Layer 2 of a small transformer language model trained on English Wikipedia (8 layers, counted from 0, width 64).
Take only the direct path to the model's output, skipping the later layers: a vector added to the residual stream pushes a token's score in proportion to its dot product with that token's output vector.

Output vectors of the tokens that the questions are about. A number n stands for (n - 500) times 0.0052.
" |": 402 450 463 248 468 603 517 426 238 553 625 491 247 576 591 604 408 380 444 430 540 513 623 475 337 485 609 550 597 399 687 595 505 521 407 413 341 506 517 590 579 419 404 490 589 459 516 678 531 620 578 721 565 607 485 608 468 566 559 561 590 446 483 394
":": 447 563 537 523 433 508 476 524 426 559 491 600 549 626 531 431 536 611 374 427 479 569 630 427 658 486 207 633 559 442 413 593 586 498 500 475 546 556 489 411 464 427 709 527 529 500 400 503 456 668 512 645 511 608 475 621 461 468 539 247 537 534 553 448
"ished": 412 522 766 363 462 579 613 456 867 316 634 681 441 645 440 449 509 435 429 211 335 500 366 481 632 509 594 419 185 426 589 528 435 402 591 670 686 588 830 716 606 613 370 609 783 816 311 555 404 344 538 703 723 468 534 227 554 392 428 640 467 560 370 411
"ed:": 550 540 570 535 619 601 532 536 972 645 352 626 510 690 525 225 654 608 175 333 500 565 431 503 661 509 289 491 369 364 620 386 500 474 558 311 653 650 508 701 554 544 725 514 635 776 169 463 416 418 426 657 718 558 539 397 478 476 414 470 504 687 524 531
"s": 515 574 593 285 549 452 535 465 597 557 430 387 732 750 496 600 431 312 572 535 490 237 671 482 320 436 217 466 393 356 463 571 535 513 546 423 405 567 427 517 643 741 500 587 500 515 433 171 529 422 469 517 485 736 497 683 422 500 485 440 538 383 538 374
"est": 567 548 511 538 459 631 388 610 716 624 578 575 664 389 472 462 521 350 676 584 661 380 568 582 420 392 428 277 528 410 560 579 544 351 407 568 778 440 380 506 415 680 521 373 604 578 506 718 451 388 439 581 512 522 501 427 367 485 508 532 570 538 403 569
"verage": 566 341 545 724 392 607 531 450 418 438 446 611 251 350 412 198 705 645 438 326 622 528 306 542 692 703 766 270 360 489 585 378 289 484 483 791 596 442 378 643 535 662 504 345 530 625 306 429 266 410 351 709 765 441 524 548 702 366 508 298 714 602 705 611
"ural": 527 389 719 559 722 534 460 723 750 312 302 645 704 607 449 395 442 753 378 431 281 420 566 677 473 851 551 548 470 392 547 314 537 489 695 585 531 675 448 659 514 733 459 351 625 513 395 430 422 393 628 466 648 542 525 500 396 466 497 362 470 663 808 492
" Total": 660 418 530 481 586 434 362 497 453 557 443 458 456 422 454 514 655 647 497 450 576 422 476 509 387 479 513 494 462 573 568 601 417 587 546 655 431 599 440 417 410 528 469 423 393 339 545 604 505 519 452 448 457 350 566 373 558 391 601 561 270 469 495 375
"ake": 557 209 425 585 455 391 371 573 525 447 389 488 616 500 661 399 403 465 521 349 663 419 565 464 580 417 516 384 483 465 681 369 518 485 521 551 443 409 725 643 451 274 526 411 583 581 326 541 313 315 274 538 524 433 502 410 700 571 520 562 290 545 545 446
"wn": 560 516 480 409 456 357 513 495 605 639 578 493 307 439 365 484 403 568 372 392 454 367 362 668 500 550 529 107 419 438 545 316 382 745 406 687 546 607 458 680 280 679 678 362 117 890 406 363 321 574 542 490 688 205 487 336 809 442 471 491 537 416 412 578
" at": 477 403 406 398 563 510 456 389 365 495 524 427 588 585 578 653 364 429 454 616 523 556 517 502 647 392 551 605 492 559 412 512 532 576 545 565 466 463 458 492 459 452 567 525 638 517 485 509 553 504 576 567 451 534 517 521 539 505 507 401 517 432 494 570
"il": 489 395 456 690 431 522 612 547 818 503 456 512 309 610 611 534 435 463 574 543 438 408 424 615 474 407 615 497 361 554 581 338 607 667 466 506 420 540 372 560 455 469 546 523 613 604 583 594 505 548 664 538 520 609 483 451 438 453 505 416 494 350 440 467
"le": 481 431 348 540 419 662 552 323 729 290 434 585 475 583 660 455 383 390 613 488 615 591 567 405 526 469 667 588 393 486 492 484 436 595 458 534 513 567 417 374 334 620 467 480 547 376 461 340 447 414 567 503 621 599 501 500 445 537 460 664 704 447 434 331
"land": 583 669 609 706 658 486 441 515 485 327 691 621 589 602 503 547 647 625 664 644 630 524 608 392 441 489 606 417 329 664 551 348 354 349 552 490 561 686 441 542 397 733 567 565 571 406 453 420 449 524 698 641 572 497 528 617 570 578 509 440 450 452 543 404
"\n": 519 591 513 628 482 580 405 503 527 625 462 520 536 423 491 748 314 714 475 588 437 669 394 510 490 310 325 649 607 405 651 596 572 551 549 534 433 503 388 371 578 388 583 595 492 395 494 433 580 648 563 317 551 545 492 580 419 623 470 460 350 515 405 548
"writ": 466 522 521 452 626 391 907 429 765 642 701 604 472 445 395 488 589 603 296 454 282 334 526 570 566 519 408 255 209 582 400 446 442 525 653 628 372 541 647 629 428 612 771 713 627 741 379 329 356 656 293 131 669 365 513 522 414 435 496 856 456 593 777 548
"°": 512 410 510 697 406 515 425 581 450 433 389 470 314 587 553 164 619 726 391 299 525 448 607 609 577 774 823 339 374 391 556 540 407 540 730 443 437 733 382 550 532 474 577 447 689 528 490 413 375 419 602 530 428 347 518 454 799 439 348 619 516 528 518 437
"ess": 458 293 489 344 482 428 338 446 844 559 388 525 533 337 428 523 595 521 670 473 600 364 560 452 434 516 740 558 277 511 497 426 380 547 419 553 409 572 647 561 624 462 521 452 691 620 469 626 473 237 500 437 577 515 513 573 460 500 538 510 388 421 459 474
" the": 477 621 537 615 419 588 473 605 349 534 585 498 759 505 457 485 383 383 490 491 558 583 528 399 614 507 480 537 483 577 374 500 579 492 597 495 586 438 422 420 419 485 551 484 582 483 411 669 568 514 431 637 441 437 497 395 510 540 516 469 546 399 630 489
"y": 477 576 406 637 327 575 519 481 756 400 514 513 585 570 515 735 446 415 607 497 446 559 606 498 414 376 462 476 436 377 588 421 335 415 575 468 578 389 462 592 539 366 469 540 463 645 627 351 485 452 479 709 456 609 468 361 410 435 479 394 571 379 470 420
" 1,": 510 460 513 390 649 408 514 467 560 452 526 603 557 422 531 358 558 582 468 461 462 491 409 462 541 625 429 402 461 600 584 540 406 427 678 485 513 409 500 447 565 634 512 515 467 556 442 528 545 547 540 720 608 439 524 353 653 428 473 386 453 534 408 678
"hip": 359 599 448 518 520 468 548 623 477 298 543 468 408 293 516 442 500 702 455 546 292 409 702 629 723 435 430 320 444 814 504 341 431 444 647 579 586 667 563 285 721 497 527 429 561 578 338 595 290 527 369 853 544 383 500 519 475 570 500 480 342 597 783 409
"n": 505 561 512 566 452 319 465 423 555 357 483 428 460 561 599 580 359 352 535 723 529 439 699 391 409 458 273 486 288 563 590 542 488 554 568 558 366 321 696 395 512 788 434 453 578 415 444 306 500 427 489 542 543 540 491 577 522 552 308 545 430 358 510 330

Output weights of attention head 1. The head adds the sum of these rows, row i times number i of z. A number n stands for (n - 500) times 0.0012.
o0: 430 569 526 593 400 608 460 408 427 433 439 482 382 607 557 654 461 386 636 397 667 544 529 355 416 493 534 491 589 465 442 386 661 541 404 531 414 330 368 550 542 558 508 544 557 528 498 370 855 526 529 540 437 474 365 615 481 540 408 517 474 403 289 376
o1: 427 417 524 280 629 335 596 390 496 602 694 574 350 362 647 581 486 283 659 450 417 477 469 525 439 525 571 718 477 329 682 617 532 446 638 435 542 379 723 616 393 337 525 668 265 568 568 718 324 687 631 347 606 761 821 373 237 364 408 336 568 579 618 628
o2: 185 445 296 476 380 620 433 437 612 491 413 513 593 372 432 363 718 539 495 525 415 44 541 532 379 603 596 351 594 293 725 432 291 701 399 573 585 600 613 483 471 618 549 379 405 689 564 589 631 384 571 446 28 542 355 375 476 305 616 540 550 455 538 596
o3: 563 472 623 504 669 428 641 546 558 449 371 556 424 388 460 422 611 566 254 483 255 481 488 650 569 602 540 417 479 544 506 504 281 397 561 556 533 703 600 574 468 495 589 484 334 615 458 507 71 458 441 378 506 438 708 334 568 416 365 654 538 500 531 508
o4: 639 327 341 357 629 520 495 544 392 611 590 453 382 545 640 585 321 442 530 457 454 395 326 478 505 466 516 639 388 561 427 573 582 596 569 474 669 330 367 556 521 578 671 316 381 551 407 531 693 619 687 736 693 461 483 547 322 473 507 273 554 488 696 506
o5: 404 313 487 265 620 570 690 458 554 566 650 554 293 445 476 558 643 490 304 426 158 202 533 559 598 421 567 542 481 524 293 586 420 509 589 334 619 513 500 650 449 877 593 382 532 726 427 531 749 461 538 507 632 493 492 295 523 373 653 567 676 560 334 476
o6: 583 384 533 647 520 479 543 638 716 445 497 482 511 607 527 249 634 853 500 331 560 345 470 445 639 554 665 340 465 595 652 525 344 603 558 698 521 653 550 539 601 355 620 366 470 564 418 477 264 381 594 645 632 392 737 597 620 385 492 544 336 444 646 715
o7: 408 446 513 391 493 706 440 413 478 545 604 382 480 588 571 626 666 376 563 440 475 473 504 327 407 477 515 395 441 689 481 404 524 667 396 375 518 339 382 655 516 704 228 343 557 588 535 375 943 486 612 609 522 444 364 458 579 569 661 440 488 396 196 491
o8: 538 655 602 386 524 344 586 501 570 473 646 541 327 326 478 535 441 359 594 662 263 603 406 761 414 676 572 784 521 426 474 358 637 471 274 374 618 414 760 586 357 457 561 650 245 580 662 725 468 521 520 305 225 724 456 404 281 607 522 518 702 417 402 91
o9: 605 557 487 518 714 319 744 549 646 541 473 553 375 505 531 642 268 219 495 344 590 512 352 641 657 510 616 683 667 642 555 524 563 429 387 586 676 304 618 681 305 591 795 690 446 669 363 497 272 503 567 614 608 811 617 389 405 230 102 475 505 366 568 651
o10: 551 474 362 514 352 573 658 418 664 350 645 559 419 721 651 342 462 279 615 407 728 597 392 415 629 577 448 614 475 451 619 523 569 524 446 628 397 351 480 438 539 498 457 533 429 526 424 613 633 453 606 716 513 424 350 294 406 588 375 421 579 377 545 556
o11: 569 396 490 363 615 629 251 583 419 610 454 507 559 470 530 593 450 400 475 643 705 404 371 556 341 419 349 242 392 370 443 512 676 465 604 572 471 576 370 540 486 420 272 259 620 336 777 353 758 540 450 505 265 496 447 308 638 446 648 548 436 537 597 505
o12: 466 795 708 449 501 614 360 512 423 432 599 423 505 503 271 683 318 454 533 644 381 718 663 470 215 463 290 599 531 459 476 426 603 440 665 418 441 447 342 235 538 542 497 404 383 229 698 485 526 661 323 443 471 521 354 616 629 616 611 457 520 567 413 215
o13: 708 416 427 328 520 435 85 572 395 445 558 359 662 465 465 521 677 549 707 518 567 596 614 295 317 446 657 230 308 608 360 437 543 806 557 410 514 440 493 507 718 631 356 392 427 522 642 430 698 442 546 733 726 394 667 749 704 631 792 521 597 426 476 457
o14: 400 691 388 604 555 729 585 426 480 358 466 412 447 637 428 470 462 411 587 538 516 499 507 579 447 470 459 581 580 453 525 465 512 663 456 560 502 444 461 552 474 518 656 363 472 326 612 441 823 492 463 461 242 470 226 562 465 698 428 544 403 413 483 330
o15: 413 521 433 670 606 651 545 631 453 410 360 407 329 657 453 482 648 659 328 553 199 443 522 495 526 506 502 360 426 765 585 519 367 585 538 414 557 585 380 600 487 683 490 451 447 638 479 373 527 416 562 426 697 501 577 494 505 372 526 652 603 457 382 601
o16: 507 445 518 510 515 463 506 547 580 482 416 446 495 411 522 448 563 573 366 493 376 443 476 560 496 502 473 434 452 487 635 512 424 481 520 528 524 729 404 582 437 472 453 379 413 638 511 453 207 509 476 383 492 460 650 332 475 424 417 675 465 697 541 661
o17: 457 429 595 396 605 446 240 521 259 398 592 565 538 606 575 490 752 417 780 363 500 626 560 511 600 759 493 371 397 618 601 522 368 562 557 580 572 532 521 297 524 486 455 448 273 510 710 734 183 529 505 635 362 488 900 432 638 558 589 355 635 474 390 551
o18: 583 416 489 388 480 442 386 382 292 612 313 402 571 602 523 640 517 347 673 534 745 532 463 360 452 648 524 481 499 577 365 451 591 503 544 415 509 312 506 397 536 551 397 421 530 435 518 428 679 446 473 628 493 509 481 635 628 581 513 326 641 443 519 420
o19: 387 620 677 693 494 610 259 532 487 459 364 426 732 440 439 533 558 770 665 509 377 625 708 253 271 424 474 465 341 342 814 629 605 442 702 664 607 661 357 445 613 228 482 569 212 501 619 585 645 725 491 325 548 431 452 802 278 578 574 543 289 714 697 609
o20: 481 494 725 754 248 506 314 596 453 414 497 501 477 494 507 640 484 457 540 607 511 712 612 434 323 459 553 449 288 375 442 398 776 485 558 329 304 430 261 529 451 429 178 603 603 392 563 420 659 540 575 308 686 483 493 631 453 580 558 566 541 616 414 412
o21: 231 246 330 192 708 477 565 494 525 415 432 612 486 554 339 670 785 422 437 729 277 354 541 545 330 701 387 487 413 545 629 527 310 502 596 559 813 475 337 448 579 650 478 423 347 676 637 543 474 460 421 340 365 505 585 402 450 464 803 503 768 783 301 402
o22: 511 308 403 427 606 487 436 553 588 622 496 611 362 601 466 562 615 334 487 445 408 315 519 631 592 519 508 209 265 464 500 672 425 460 420 283 520 516 536 628 424 720 428 647 745 572 531 523 502 320 574 489 802 660 719 200 583 282 557 595 648 474 436 666
o23: 551 577 540 371 301 318 647 337 539 335 529 453 739 417 738 452 412 231 454 502 779 468 512 666 440 595 531 755 808 523 423 387 539 548 455 830 553 416 540 397 492 495 629 277 315 364 675 495 405 470 600 739 202 301 432 319 342 625 275 543 760 511 545 619
o24: 480 582 383 330 540 512 529 364 433 670 594 455 425 452 508 611 433 254 636 461 596 410 453 464 412 493 502 639 653 454 444 467 519 497 356 437 511 310 576 449 407 661 441 568 560 451 567 542 807 543 483 591 255 710 314 487 507 500 560 309 596 420 379 432
o25: 492 509 378 294 548 598 754 510 758 518 454 611 487 393 361 481 710 588 269 433 211 165 539 615 558 367 573 364 511 398 409 557 346 546 519 410 687 609 584 664 582 694 667 481 626 667 423 451 732 342 453 425 625 359 407 465 481 355 658 674 475 536 553 367
o26: 452 303 438 676 529 486 392 456 472 305 493 480 174 730 472 735 497 315 649 421 565 573 580 540 545 444 550 262 444 446 557 492 443 628 631 708 637 248 188 410 625 529 626 819 496 538 539 462 481 500 500 621 877 551 615 616 559 326 633 463 571 339 269 598
o27: 830 480 414 324 493 425 662 408 391 613 538 309 50 385 563 493 258 282 525 318 525 515 447 578 601 435 651 606 549 428 97 497 598 545 479 220 508 368 638 699 437 609 582 517 660 486 488 354 687 468 506 621 590 606 437 501 623 611 458 621 557 374 426 320
o28: 606 256 455 413 566 560 330 569 269 780 456 620 623 469 558 620 479 377 556 514 905 395 352 464 379 459 623 381 550 436 425 647 668 550 463 394 254 371 486 724 467 227 221 631 710 392 366 600 388 599 425 594 583 567 679 582 610 283 460 287 484 480 396 550
o29: 525 562 306 380 430 534 628 463 539 503 714 536 452 435 562 476 287 388 474 312 647 423 373 460 731 541 503 661 553 451 444 553 502 514 418 523 426 360 639 428 422 726 519 435 562 752 394 430 796 468 517 724 571 491 473 326 552 488 256 457 480 459 551 649
o30: 435 893 598 657 415 525 773 323 494 428 443 477 383 453 514 520 198 463 399 513 583 596 481 376 479 235 384 799 702 511 409 543 640 389 573 521 336 475 612 481 444 392 637 634 567 289 357 415 620 651 257 436 479 399 121 633 442 625 270 452 405 494 589 380
o31: 549 416 75 537 563 403 697 556 771 462 802 488 409 614 580 476 448 291 517 308 519 374 332 542 746 340 534 651 479 571 545 564 543 447 499 639 662 394 514 704 405 676 781 417 568 819 345 506 497 560 617 736 781 664 515 260 306 241 349 597 570 414 729 791

Each question shows a token from some text and the vector z that the head gathered there. A number n stands for (n - 500) times 0.0077.

" towards": 556 486 377 316 488 486 376 571 506 402 671 358 608 514 492 432 434 438 563 576 614 522 432 433 512 489 402 570 497 530 559 309
Pushed down most: "wn"

"\n": 594 477 545 221 468 550 420 587 552 521 547 495 484 475 507 558 475 481 560 445 513 602 565 480 573 491 550 492 467 486 473 557
Pushed down most: "hip"

"ino": 470 494 483 231 436 524 542 541 445 509 501 541 469 459 511 527 554 374 425 447 572 397 601 426 524 566 443 569 473 551 570 660
Pushed down most: " Total"

"ity": 499 534 561 258 447 568 498 476 435 430 509 539 472 586 481 618 368 581 548 479 439 467 629 471 522 524 580 510 371 497 542 521
Pushed up most: "s"

"%": 464 536 658 82 572 415 596 509 328 369 559 666 428 684 459 449 602 681 614 665 511 535 515 591 486 388 595 373 515 596 285 543
Pushed down most: "writ"

" 2": 519 471 492 290 444 375 400 619 381 433 463 861 460 412 592 531 577 669 456 453 541 386 596 508 604 410 309 512 473 563 506 496
Pushed up most: " the"

" l": 488 486 514 288 516 655 454 521 512 452 577 543 488 574 463 579 446 490 490 604 578 471 578 356 540 586 442 549 482 387 457 478
Pushed up most: "s"

"0": 400 406 522 270 505 482 471 440 485 466 535 539 513 554 500 377 429 539 518 556 486 488 485 475 471 559 462 386 392 553 278 492
Pushed up most: "est"

" ": 581 496 494 234 466 429 522 525 556 520 595 437 529 554 522 396 375 594 558 445 499 401 469 538 575 395 548 536 511 542 367 411
Pushed down most: "writ"

"th": 526 474 553 308 551 635 415 523 564 439 576 476 482 490 578 532 526 375 478 546 570 524 542 406 485 662 453 590 374 575 530 511
Pushed up most: "writ"

" Bo": 534 463 597 237 455 483 497 469 530 507 473 579 502 451 640 535 469 461 412 498 499 410 499 397 534 570 478 502 468 519 502 641
Pushed down most: "verage"

" any": 527 513 531 202 521 402 496 479 479 386 558 451 509 469 542 471 477 436 566 542 605 446 492 488 437 460 417 492 514 523 593 413
Pushed up most: "\n"

"au": 559 452 519 290 476 506 459 506 491 445 475 506 536 491 546 522 475 447 488 549 557 490 507 418 518 540 488 537 467 504 505 449
Which two tokens does it push up most, strongest first? "\n", "s"

" (": 463 556 530 273 467 493 300 479 565 570 442 511 495 429 448 363 505 568 560 509 495 738 606 544 585 517 518 336 540 492 291 530
Pushed down most: "°"

"f": 547 547 533 205 470 564 543 506 428 557 447 422 512 481 516 487 463 362 518 543 480 509 535 492 512 568 507 481 500 510 577 604
Pushed down most: "°"

"ec": 503 495 532 271 457 626 448 482 507 463 537 495 513 587 456 565 471 455 508 587 534 515 543 429 542 581 429 554 480 458 547 468
Which two tokens does it push up most, strongest first? "s", " |"

" Win": 527 485 564 302 563 640 413 566 579 426 578 461 498 510 550 528 499 377 461 462 547 529 526 413 509 679 425 607 373 614 520 540
Pushed down most: "ake"

"ed": 546 534 541 225 544 566 515 503 490 526 517 438 482 493 542 505 456 357 514 521 512 513 520 455 513 576 572 545 501 513 567 585
Pushed up most: "il"

" −": 682 546 427 225 440 400 527 515 554 543 598 392 501 565 536 385 349 523 613 473 570 359 442 538 571 384 552 668 590 498 486 368
Pushed up most: " |"

" |": 658 527 405 240 457 408 399 504 525 495 551 401 571 491 510 448 483 468 571 545 699 467 431 489 467 369 565 557 578 406 599 376
Pushed up most: "\n"

" of": 548 443 337 209 424 272 587 554 358 398 715 417 537 413 511 342 502 254 627 576 587 421 422 545 403 370 363 447 451 697 570 382
Pushed up most: "\n"

"ries": 503 466 530 292 507 589 444 495 504 442 525 525 520 575 470 543 354 484 500 554 507 505 532 386 563 582 503 519 483 392 495 439
Which two tokens does it push up most, strongest first? "s", " |"

"4": 604 456 551 280 424 513 354 633 646 488 600 506 459 428 608 625 495 435 394 426 547 605 614 465 521 502 598 504 425 405 535 670
Pushed up most: "il"

"ize": 456 541 504 267 457 537 549 443 431 432 528 429 523 663 444 628 423 545 548 541 485 432 524 532 504 460 436 492 418 473 583 504
Pushed up most: "land"

".": 490 496 488 246 518 486 513 495 454 444 551 554 448 614 498 542 452 553 569 548 496 422 497 548 498 478 462 500 472 499 531 504
Pushed up most: " the"

"at": 579 437 566 337 527 663 406 628 639 468 527 367 543 462 569 523 531 405 425 456 485 548 515 417 554 661 519 579 384 592 486 616
Which two tokens does it push up most, strongest first? "ished", "writ"

"ica": 661 512 483 222 513 458 526 485 560 542 574 378 455 490 601 439 412 368 562 459 537 395 434 494 525 470 588 674 578 478 613 497
Pushed down most: "ural"

"L": 551 470 496 262 447 552 439 578 564 504 531 472 467 516 509 495 466 438 483 431 558 492 547 464 557 513 482 557 543 479 482 514
Pushed down most: "hip"

" un": 549 484 553 282 461 554 486 525 456 461 535 558 455 548 512 575 463 533 543 454 449 521 574 487 535 525 569 545 416 569 505 523
Pushed down most: "ural"

"U": 543 423 488 234 464 548 527 432 472 509 564 300 609 496 448 460 403 469 388 491 571 354 487 527 476 443 550 466 556 445 532 614
Pushed down most: "wn"

" 18": 497 451 654 264 699 685 408 571 490 464 477 575 433 677 413 539 459 600 524 342 288 501 465 590 655 566 380 574 385 706 334 649
Pushed up most: "wn"

".2": 479 318 708 155 501 448 739 476 358 400 511 527 441 540 520 471 580 517 503 511 463 324 419 487 523 393 470 434 432 627 352 467
Pushed up most: "°"

" Z": 530 503 526 222 421 478 436 499 528 466 469 526 528 497 521 480 446 501 559 458 474 463 503 497 627 452 441 575 537 530 552 462
Pushed up most: " |"

"5)": 488 528 513 259 474 480 343 528 539 557 479 534 501 456 481 437 501 525 547 499 527 645 568 514 550 499 475 380 496 493 368 522
Pushed down most: "°"

".7": 512 480 578 122 558 453 608 506 331 470 506 627 360 668 481 482 597 625 571 738 470 471 482 542 465 463 464 402 507 573 337 571
Pushed down most: "writ"

"in": 547 456 581 271 534 608 465 529 551 439 594 478 462 498 568 548 499 370 451 560 584 522 533 407 477 642 494 547 389 549 521 523
Pushed down most: "ake"

"ä": 589 504 502 252 435 479 458 542 545 485 547 458 507 500 542 464 427 482 524 483 500 471 483 482 588 473 471 595 550 528 541 478
Pushed up most: " |"

" med": 490 507 514 258 461 509 554 463 403 439 511 455 505 656 464 570 428 546 540 564 491 432 491 526 498 490 443 489 409 500 553 483
Pushed up most: "land"

" S": 497 526 452 269 466 510 378 591 536 500 525 486 544 476 479 441 478 595 523 393 568 557 560 468 539 428 453 438 484 519 377 458
Pushed up most: " |"

" ab": 552 512 542 233 504 607 514 543 445 511 471 405 478 521 517 508 500 352 522 508 542 543 559 445 505 578 530 537 543 488 522 574
Pushed down most: "hip"